Layer 3 of a small transformer language model trained on English Wikipedia (10 layers, counted from 0, width 128).
A neuron's activation on a vector x is GELU(weights . x + bias), where the dot is the dot product.
The model reads these tokens: " to" " conv" "ey" " drama" "tic" " meaning" " visual" "ly" "," " to"

The vector x that enters this layer's MLP at each token. A number n stands for n times 0.0075.
0 " to": 123 96 52 -60 -74 -17 129 99 -24 125 145 290 -121 -34 -55 17 178 -67 -54 29 126 -67 240 -243 42 62 -85 133 -55 68 -209 -137 -92 -29 -264 -90 38 26 -370 -103 42 -29 -19 -49 39 49 74 -26 26 -61 -87 111 64 126 97 -61 -46 257 26 -44 263 -93 -28 -142 68 -2 -269 148 -137 -122 -222 34 284 191 94 77 154 -16 -126 -122 386 50 -20 -85 98 195 -106 215 97 18 107 120 62 148 -187 -188 -18 76 -82 -124 48 9 -131 24 26 146 -40 -19 -125 -311 -261 109 59 140 27 -231 173 47 -370 106 -90 180 195 42 -157 -35 -57 -48
1 " conv": 114 100 -63 -173 -38 -65 -31 -1 303 -9 176 68 15 154 -162 -250 214 -126 102 148 188 10 186 -224 -107 113 111 123 -51 139 -249 -246 -35 103 -253 44 56 269 -145 -76 -47 -157 -58 -188 -45 -16 -114 57 39 -189 -86 144 87 96 341 57 -4 104 -194 -8 192 -119 14 110 -132 85 -324 -337 87 111 57 129 228 107 89 223 133 -75 -3 76 220 29 -38 -25 185 171 -284 97 -74 108 -54 269 60 28 -185 -131 -35 -85 236 259 -122 175 -133 132 -137 -214 -84 121 186 -10 -257 -1 -127 90 -26 -221 30 104 -157 133 -88 -2 63 -116 -21 -54 -182 112
2 "ey": 101 70 64 -265 -28 -233 -128 78 215 -82 213 325 -62 147 -167 -39 264 -175 71 23 151 -248 71 -199 -52 169 73 174 -172 239 -74 -146 168 -44 -270 -18 45 86 -194 -55 -100 -139 -225 -189 -61 -28 -216 47 49 -146 -61 148 -36 198 198 -74 139 236 -166 -143 303 -125 163 -177 -119 158 -158 -45 -32 121 -117 73 182 179 219 -16 97 -75 130 66 167 -66 19 -24 40 74 -279 115 -34 312 3 205 14 217 -261 -173 -74 -111 -53 133 28 -6 -156 119 115 -137 -71 152 60 -73 -104 -123 -53 90 73 -212 -5 122 -69 59 -94 180 89 -30 22 197 -4 273
3 " drama": -93 158 66 -215 -76 -154 -155 35 194 -106 71 290 -36 269 -179 -138 26 -88 -54 117 207 -120 -34 -132 27 91 -31 6 -17 261 -191 -53 50 -183 -272 50 81 353 -361 53 -4 -10 33 -166 -113 -114 48 13 127 -240 -198 47 7 -44 81 35 194 158 -240 8 234 -172 38 -14 44 111 -178 -213 -151 102 -26 165 256 105 120 73 42 -35 -35 142 178 78 -27 -144 178 161 -240 253 106 344 243 235 -142 -14 -232 -83 -65 -48 126 154 84 26 -107 -27 91 -134 -144 -2 204 -258 -142 -30 -12 82 -9 -224 44 159 -145 208 -140 26 4 32 42 66 22 61
4 "tic": 6 72 120 -150 116 -257 -193 48 450 59 111 302 -32 202 -235 -101 68 -170 -84 132 80 -124 29 -259 -29 23 -109 58 87 231 -223 -107 117 -19 -279 -71 8 204 -320 -57 -116 -36 -123 -220 -47 -33 -50 39 -44 -168 -119 10 -65 -75 98 61 130 143 -122 67 307 -179 96 -107 -109 156 -229 -241 -96 116 -86 120 91 133 130 16 226 91 51 88 275 -46 -16 -16 24 114 -218 34 26 228 170 142 3 102 -234 -42 -71 71 171 184 62 36 -118 -60 62 -190 64 112 17 -83 -215 -140 129 28 -28 -113 69 -2 -136 184 -97 -13 135 176 173 93 61 199
5 " meaning": 134 228 38 -239 -24 -212 -173 -24 199 113 161 344 -212 148 -200 -158 4 16 -66 37 149 -111 188 -30 12 197 14 -38 -47 156 -233 61 205 -11 -266 -77 -136 147 -337 -144 -60 -86 7 -108 -85 70 -80 19 38 -234 -201 13 -50 16 113 -35 166 207 -40 -89 399 -135 89 68 -50 -74 -251 -292 -115 129 -185 76 257 152 171 -25 117 2 88 78 244 12 -69 -98 168 183 -172 116 200 239 247 109 3 -28 -61 -185 -61 -124 115 106 -6 58 -124 221 59 -48 -123 93 136 -202 -221 21 -49 149 -78 -120 80 34 -173 152 -65 -90 -40 39 94 -8 -114 137
6 " visual": 121 183 33 -329 45 -244 -199 80 362 -100 70 263 -65 306 -227 -92 21 -103 -15 73 82 -226 60 -91 51 154 37 4 63 137 -79 -52 -48 -17 -259 -1 -29 186 -437 -138 64 -156 1 -291 -83 -58 10 106 91 -232 -153 -25 -11 -202 -78 -57 96 131 -115 62 359 -118 -88 -39 36 50 -240 -232 -246 206 -51 77 288 164 74 51 206 86 -11 121 225 58 -14 44 60 166 -179 132 197 257 275 91 -11 -24 -84 -95 37 -23 -2 83 69 161 -74 128 133 -187 -41 169 73 -120 -240 -67 -37 55 -103 -119 138 -29 -143 199 -125 20 -16 112 112 29 -50 74
7 "ly": -1 92 139 -73 14 -269 -199 19 187 65 127 391 106 61 -210 -138 53 -126 21 146 186 -139 -2 -138 -88 91 97 37 -41 57 -218 94 120 -63 -278 -24 -17 153 -323 -30 -110 -29 75 -144 23 -108 -65 110 31 -178 -137 -55 -92 59 153 -5 65 149 -142 -2 337 -160 162 -92 -61 85 -290 -283 -170 202 -32 60 140 290 237 85 167 -65 48 100 272 -139 -43 -46 92 38 -143 16 171 225 68 75 69 182 -154 -122 -188 -39 259 15 -4 30 -110 -63 -53 26 -19 102 98 -258 -216 -216 -50 63 23 -153 15 -6 -49 159 -69 35 215 194 151 51 -90 191
8 ",": 10 5 55 -239 -70 -269 -149 12 205 39 13 418 13 109 -132 -185 126 -122 110 41 194 -126 127 -184 -212 63 139 67 -51 226 -184 -178 92 101 -250 -167 68 217 -332 -103 -110 -66 -30 -126 -3 -167 -113 12 186 -97 -92 -12 86 69 136 -3 108 66 -121 11 271 -115 137 -104 -66 -141 -283 -272 -81 151 9 161 336 138 80 -3 103 -118 163 170 192 -57 98 48 119 88 -137 114 100 175 132 37 66 76 -191 -173 -175 -121 273 59 55 148 -166 170 134 -102 44 88 34 -295 -250 78 63 153 -10 -215 -9 38 -182 80 -57 61 189 -60 85 34 17 94
9 " to": 229 65 102 -170 11 -269 -133 124 341 93 119 476 9 -33 -81 -167 162 -36 -11 -144 265 -209 110 -207 18 152 127 82 -140 79 -210 -107 -37 28 -230 -74 -12 140 -240 -53 -85 -87 -71 -130 -99 -50 5 114 134 -119 -109 107 20 33 181 74 -16 141 -215 -117 289 -118 110 14 -190 -47 -403 -268 -91 127 -121 149 200 260 76 6 59 -11 157 73 241 -104 8 17 189 111 -148 75 34 106 101 84 101 53 -118 -194 -138 -118 26 -45 51 70 -141 211 151 -136 47 56 45 -261 -167 -13 67 147 71 -343 -6 -2 -157 28 -64 56 221 101 -3 -4 36 171

Each question shows the input weights of one neuron of the MLP. A number n stands for n times 0.0019.

n183 (bias -0.071): -84 102 -27 -17 -21 54 -39 26 -46 -22 38 -135 3 41 -206 -5 -111 25 -47 12 -116 8 141 -63 39 11 -3 -220 -77 6 -148 39 -57 10 -21 94 -20 -8 11 -19 176 37 -11 -50 -8 12 -65 27 -24 -41 59 -48 99 159 -167 36 -66 78 -3 -17 -135 149 -35 -30 90 -199 -17 83 -70 -26 -88 180 33 93 29 -80 139 -76 30 15 70 142 -137 -34 83 23 143 -168 -49 -39 26 -123 -176 -220 -3 102 -140 27 -57 -38 26 -15 4 42 64 -57 153 5 -38 -29 72 8 -100 4 -139 -11 90 131 -46 70 80 -119 -8 48 79 -132 -24 -29
On which token does it fire most, and how strongly? 5 " meaning", at about 0.32

n27 (bias -0.067): -269 72 221 52 128 -80 30 -62 -91 -13 136 193 17 -51 6 24 -120 53 -55 65 42 -15 94 47 35 -34 -56 2 -45 52 -76 65 -17 -1 -83 20 -18 -154 37 -114 -84 15 119 -59 36 225 0 98 -80 -128 -14 -108 -40 87 -27 26 -88 9 -36 29 28 -180 62 2 11 55 -42 -111 86 124 -113 -54 -30 82 38 -49 91 24 -84 36 -104 127 85 90 -104 -60 66 63 34 54 -46 60 2 130 233 -258 23 24 104 42 68 -84 68 -32 70 -30 -42 174 -105 4 74 -118 -31 -186 22 207 170 -75 -14 40 68 117 -90 1 5 21 19 -166
It fires most on token 7 "ly"

n262 (bias -0.070): -7 -39 -122 43 36 -1 -95 -30 94 10 49 -110 -143 -40 96 57 7 -261 28 -51 -91 91 77 211 104 -127 -90 12 -12 81 -80 -105 -137 -55 -116 -15 14 122 -41 -87 28 -126 -80 120 -22 -32 39 -34 10 60 -4 -56 -118 33 8 124 -106 -153 31 112 24 -63 -76 19 -5 77 -76 32 -37 -69 21 -85 -41 136 -79 25 101 -28 -101 25 6 7 -111 92 -79 -9 8 -128 197 -58 107 -27 74 113 113 9 -26 -170 140 105 -35 -6 173 -66 123 158 11 10 30 65 -87 143 -42 16 3 -49 -102 -65 98 62 -61 -43 -27 -52 -11 -111 88 22
It fires most on token 6 " visual"

n42 (bias -0.044): -102 51 -63 13 79 -82 -76 2 160 -23 -4 -321 23 31 -60 35 162 -10 -63 60 28 16 136 -152 -23 184 8 -13 26 -36 -137 74 67 -113 -10 -50 80 -7 -51 -70 -73 143 66 100 102 16 -123 3 -56 -100 55 92 -92 74 22 -66 146 10 -2 147 42 -87 129 8 -86 34 154 -4 76 -184 -118 -147 71 27 2 -138 83 3 -46 -12 133 11 -117 6 -61 -151 -187 178 -6 -38 -142 5 128 20 20 65 -72 -50 -59 66 -63 47 82 -41 -78 145 28 58 -9 120 60 -11 -66 30 0 74 -62 -139 75 -3 191 -19 78 29 18 -90 120 -32
On which two tokens does it fire most, strongest first? 4 "tic", 2 "ey"

n209 (bias -0.068): -65 15 148 -63 -145 121 -136 -11 24 -20 68 16 -113 -4 17 17 75 -18 51 -6 -85 59 53 -24 -14 -70 -15 -47 24 -15 -65 -107 -108 -6 -27 -54 -112 26 -78 81 170 -58 -161 153 -26 86 -89 -296 -1 -123 -35 -89 43 234 73 94 71 -59 30 -51 84 103 38 116 89 -33 79 -127 -157 102 15 -20 -70 61 180 -101 9 193 8 -164 9 -9 61 -38 -50 -103 83 -1 -173 -127 112 71 -102 11 -18 -14 30 -94 5 -4 3 -11 -111 -73 -17 140 -77 144 -127 81 -71 39 -27 99 -118 55 43 89 64 87 98 117 10 -31 -15 73 3 -186
Its three highest activations, in order, are on tokens 0 " to", 5 " meaning", 2 "ey"

n291 (bias -0.054): 53 -116 36 -33 -47 -65 -36 13 53 120 -102 -16 53 12 30 15 105 47 17 -16 -29 41 13 -17 43 50 -16 109 -92 26 64 36 16 -33 11 49 4 63 64 -27 -23 73 -31 34 -109 30 -28 98 79 -16 -7 -25 -3 36 -28 1 -144 33 -18 -17 7 -205 79 79 -29 116 9 67 -95 -56 22 -53 -66 -48 -98 -64 -49 51 -43 11 23 120 -26 -11 -21 76 -23 -24 -114 -73 97 -17 51 90 82 6 39 -74 11 120 62 -114 -63 -11 -2 -33 51 27 101 8 -33 84 -47 -35 54 -4 -25 -2 114 3 -20 20 -25 -19 135 63 -14 -9
Its three highest activations, in order, are on tokens 2 "ey", 9 " to", 4 "tic"

n374 (bias -0.021): -68 27 -4 -127 -8 75 32 63 -68 -10 -82 16 133 118 -55 -11 -83 13 -102 -102 -67 41 -89 -31 77 -117 18 -36 34 42 -12 8 75 -76 -5 -148 155 6 68 57 50 -29 -64 56 26 14 -29 80 -54 -33 35 -73 26 24 24 -34 -4 2 40 188 -31 -57 75 21 32 -74 15 -77 -100 -73 43 -3 -9 -19 88 -66 -66 -33 -76 -118 3 -34 -171 -34 -280 78 -24 102 -34 60 112 -141 -137 -81 -33 -97 156 -17 127 26 36 20 -113 32 -89 -16 -41 85 25 -34 83 -70 14 54 -70 71 63 -86 45 122 149 79 -77 -13 12 -28 -27 -102
On which two tokens does it fire most, strongest first? 3 " drama", 6 " visual"

n16 (bias -0.095): -66 -123 5 -120 19 14 -94 -7 -163 21 63 14 -134 21 43 65 115 96 -115 -18 16 -85 181 -12 60 88 15 -71 116 -79 -7 14 50 11 63 226 -107 45 -34 46 160 24 106 -175 49 21 -138 -85 -14 9 -30 5 -51 -21 91 75 42 60 -42 -169 68 119 -28 177 26 41 122 1 -137 41 -36 1 -112 -89 -203 -192 64 -158 -101 72 -18 97 27 168 54 51 46 5 -27 -7 -20 -58 -5 171 45 -71 36 -54 -11 -18 -95 -48 37 126 36 85 139 37 -51 -6 -14 -12 -33 -16 -195 -233 -14 -35 -8 -38 222 -68 -137 -7 98 123 -46 -62
It fires most on token 5 " meaning"

n104 (bias -0.055): -119 -17 29 -97 -5 33 69 35 123 -73 -78 -60 108 -18 68 -26 -26 86 76 15 132 10 16 -49 10 -13 59 -10 -50 2 91 120 -58 -43 5 -139 6 48 -73 59 35 -62 34 51 61 14 -64 -63 -28 -88 -24 -127 -41 30 6 48 44 153 -42 43 94 73 -36 32 142 -101 -20 21 -29 -95 65 109 -80 -53 37 53 28 -14 118 -1 -60 -39 -34 -45 -15 -22 -114 -18 136 129 -80 94 95 -67 81 -59 -40 -120 -38 -125 -61 78 84 -101 25 86 32 19 -82 189 -12 66 58 -123 -139 18 -23 -80 -58 113 -24 82 14 -252 -39 -34 -93 -35
It fires most on token 6 " visual"

n370 (bias -0.090): -20 61 93 -12 97 124 -154 5 -125 75 -34 84 -152 -96 146 -35 215 41 271 -20 -213 347 242 64 11 -97 138 180 87 -28 -3 -80 119 59 -44 81 -9 36 -92 56 -70 -137 -116 157 39 -59 -103 -83 -89 -97 -65 -80 5 -16 88 -5 -97 -25 103 59 -79 123 17 -18 204 -103 93 -107 -78 -65 47 50 83 -94 77 -124 -45 72 -29 30 -37 181 87 147 156 -146 35 174 -39 -133 -73 56 -25 18 97 -69 -24 1 13 36 -124 -113 -153 27 -95 -58 -63 44 -18 -70 5 32 28 73 107 -94 73 -43 46 28 -21 -24 -94 13 101 -35 -41 19
Its three highest activations, in order, are on tokens 1 " conv", 8 ",", 0 " to"

n13 (bias -0.074): -1 160 -47 7 -8 -21 46 -17 8 -75 75 -247 -25 -79 32 135 413 108 -63 73 -40 -151 8 88 11 29 -73 112 -52 59 -54 86 46 104 -132 39 -88 -133 -113 -58 -59 151 42 29 154 -24 29 20 -101 -75 166 -70 24 -1 56 26 58 -17 -117 104 -119 -66 59 -25 -67 42 128 -49 84 -66 -8 18 59 -47 56 2 103 -9 176 117 112 114 -110 164 -70 -147 -90 -85 -66 15 70 -6 -63 -16 32 200 -24 120 -29 -54 -52 9 18 -200 -56 -50 -69 26 186 88 -83 -132 -36 -6 -105 7 -10 36 40 -67 135 187 137 32 -21 43 1 -41
Its three highest activations, in order, are on tokens 2 "ey", 4 "tic", 1 " conv"

n316 (bias -0.068): -46 -86 -99 5 -49 -22 -65 27 100 -15 -19 -14 -7 112 -1 -65 -51 13 -146 57 49 -154 188 -80 106 -119 33 80 -1 62 33 73 -99 284 -12 22 60 33 -83 -87 67 88 -3 32 75 13 -73 19 63 -105 46 90 20 -67 6 20 -74 -143 142 72 82 -39 -38 157 81 1 -32 150 72 24 -48 -46 -60 25 62 155 -67 57 -36 -95 137 6 74 1 -12 -88 -30 -55 -137 11 -107 30 50 -161 23 45 -119 -4 68 30 -30 64 -28 -41 54 -82 13 -16 -97 193 7 2 102 -59 -78 4 -95 -40 99 -124 56 105 26 -153 96 14 -41 -35
It fires most on token 1 " conv"

n330 (bias -0.036): -68 22 4 -8 40 57 74 19 80 -44 82 -2 73 116 -10 18 130 55 -78 -89 -13 152 24 22 -35 7 64 48 -13 -43 0 114 25 6 -102 -55 42 48 -133 13 -100 -64 -51 0 41 53 -56 -16 -1 -66 -89 -174 -35 95 -79 11 47 61 -12 109 -65 1 -21 33 174 64 5 -17 -53 -86 54 128 -12 57 15 84 -65 -88 25 -119 23 -84 -63 64 34 130 47 -33 35 -56 -20 -87 29 -70 29 198 -65 -117 -140 71 -3 -34 22 83 -5 118 45 -32 30 27 -140 -89 -45 83 37 36 -39 -114 -45 66 96 -70 -206 47 -17 -119 66 -310
It fires most on token 6 " visual"

n52 (bias -0.059): -74 80 39 40 -74 -74 85 159 -111 98 85 190 109 -171 -161 50 13 17 128 57 63 0 -114 -144 -65 -20 19 19 -79 -38 60 -247 67 -119 25 64 46 -58 221 -28 114 31 -95 -104 -5 73 6 -93 83 -31 193 83 -52 -14 32 -166 -19 -120 26 70 -119 -199 -56 42 -77 -56 8 -23 23 -190 -75 60 -6 27 128 -139 24 -155 -91 -37 95 -109 -126 85 -90 102 81 -39 -92 58 71 20 -91 9 4 110 -122 94 -271 108 1 -53 191 0 -96 -33 26 12 -20 172 79 40 25 -79 93 40 -116 20 -6 114 -25 67 -1 -54 138 47 -15 -33
On which token does it fire most, and how strongly? 2 "ey", at about 0.9

n64 (bias -0.036): 67 111 -54 -58 -5 -24 -63 -87 -63 -56 96 -37 -133 -77 -44 -42 97 -24 -120 89 -73 -148 -58 167 47 38 -18 38 -82 14 -11 -98 -94 35 76 22 9 -119 -8 -75 -71 203 90 46 10 137 57 44 85 -159 105 86 -147 -96 6 78 42 5 -13 -61 -30 -188 49 91 57 -17 111 125 -14 138 -161 -67 19 -20 19 -42 -115 -26 -76 -76 65 52 57 -1 -70 -36 -13 67 24 -118 31 -100 21 -81 -45 -102 -26 97 -186 -206 53 99 10 123 51 24 25 86 194 -67 131 -83 -152 52 -124 -44 -18 -88 -63 -11 -84 -21 -23 -98 75 10 66 -25
On which token does it fire most, and how strongly? 5 " meaning", at about 0.99

n331 (bias -0.062): -49 144 76 25 116 24 81 -120 -30 9 60 17 16 127 -95 136 72 -131 20 -142 -62 21 10 81 -16 -65 95 -34 92 9 -122 29 23 -69 -149 -101 15 -58 21 167 -81 46 -65 -73 -112 62 -112 -210 12 -60 36 11 -108 -48 84 66 -142 -35 -14 52 130 118 233 -39 139 62 144 -11 -35 -52 32 -18 -164 -52 241 -52 71 169 18 -7 19 14 -60 -29 56 -9 93 116 68 106 -21 -48 31 -124 66 -79 -36 -63 -50 -12 -60 24 -191 -68 -103 -35 -83 53 12 10 61 0 -3 54 -12 103 77 62 -15 -58 -51 -127 45 35 52 -47 138 -96
It fires most on token 4 "tic"

n355 (bias -0.017): 52 -5 39 138 -27 58 0 126 43 -127 -24 46 33 54 50 -77 -22 -117 -64 -127 -126 -18 -94 -173 106 -71 0 -68 -28 3 50 90 86 -18 24 -54 47 -100 60 88 46 -75 -119 -43 18 -21 -80 -18 -99 -103 35 -11 12 108 -6 96 117 10 -65 -25 57 16 -7 47 50 72 22 -49 -12 -14 99 28 -81 13 -3 -104 90 150 -91 41 96 46 -14 -48 -71 -94 59 27 107 65 -158 -6 -32 -249 7 -69 -122 42 -7 94 27 58 -16 -142 69 -3 31 48 155 -96 29 183 3 -32 90 88 24 10 64 108 8 -13 2 -109 -80 -31 64 73
On which two tokens does it fire most, strongest first? 3 " drama", 4 "tic"

n329 (bias -0.069): -96 -192 133 -100 26 36 33 -103 69 49 -18 106 -116 -21 -70 -62 -63 -62 -96 93 -26 19 78 -68 71 -32 -134 -98 -75 84 35 87 2 -31 -87 12 -119 133 3 -23 109 55 31 60 17 70 39 -87 -76 -118 -50 -144 -59 -78 -140 101 -113 101 -15 -1 -23 99 73 -23 200 21 -55 54 21 34 -87 -68 -141 -1 8 12 -57 96 -113 -5 -4 29 -27 8 -32 -47 84 26 69 78 24 -20 -103 -30 -54 -120 2 12 25 45 65 69 -52 65 -98 -92 10 -52 -25 36 67 -106 -72 -52 -141 3 -12 -81 -78 -61 177 84 134 -39 39 17 107 -7
It fires most on token 4 "tic"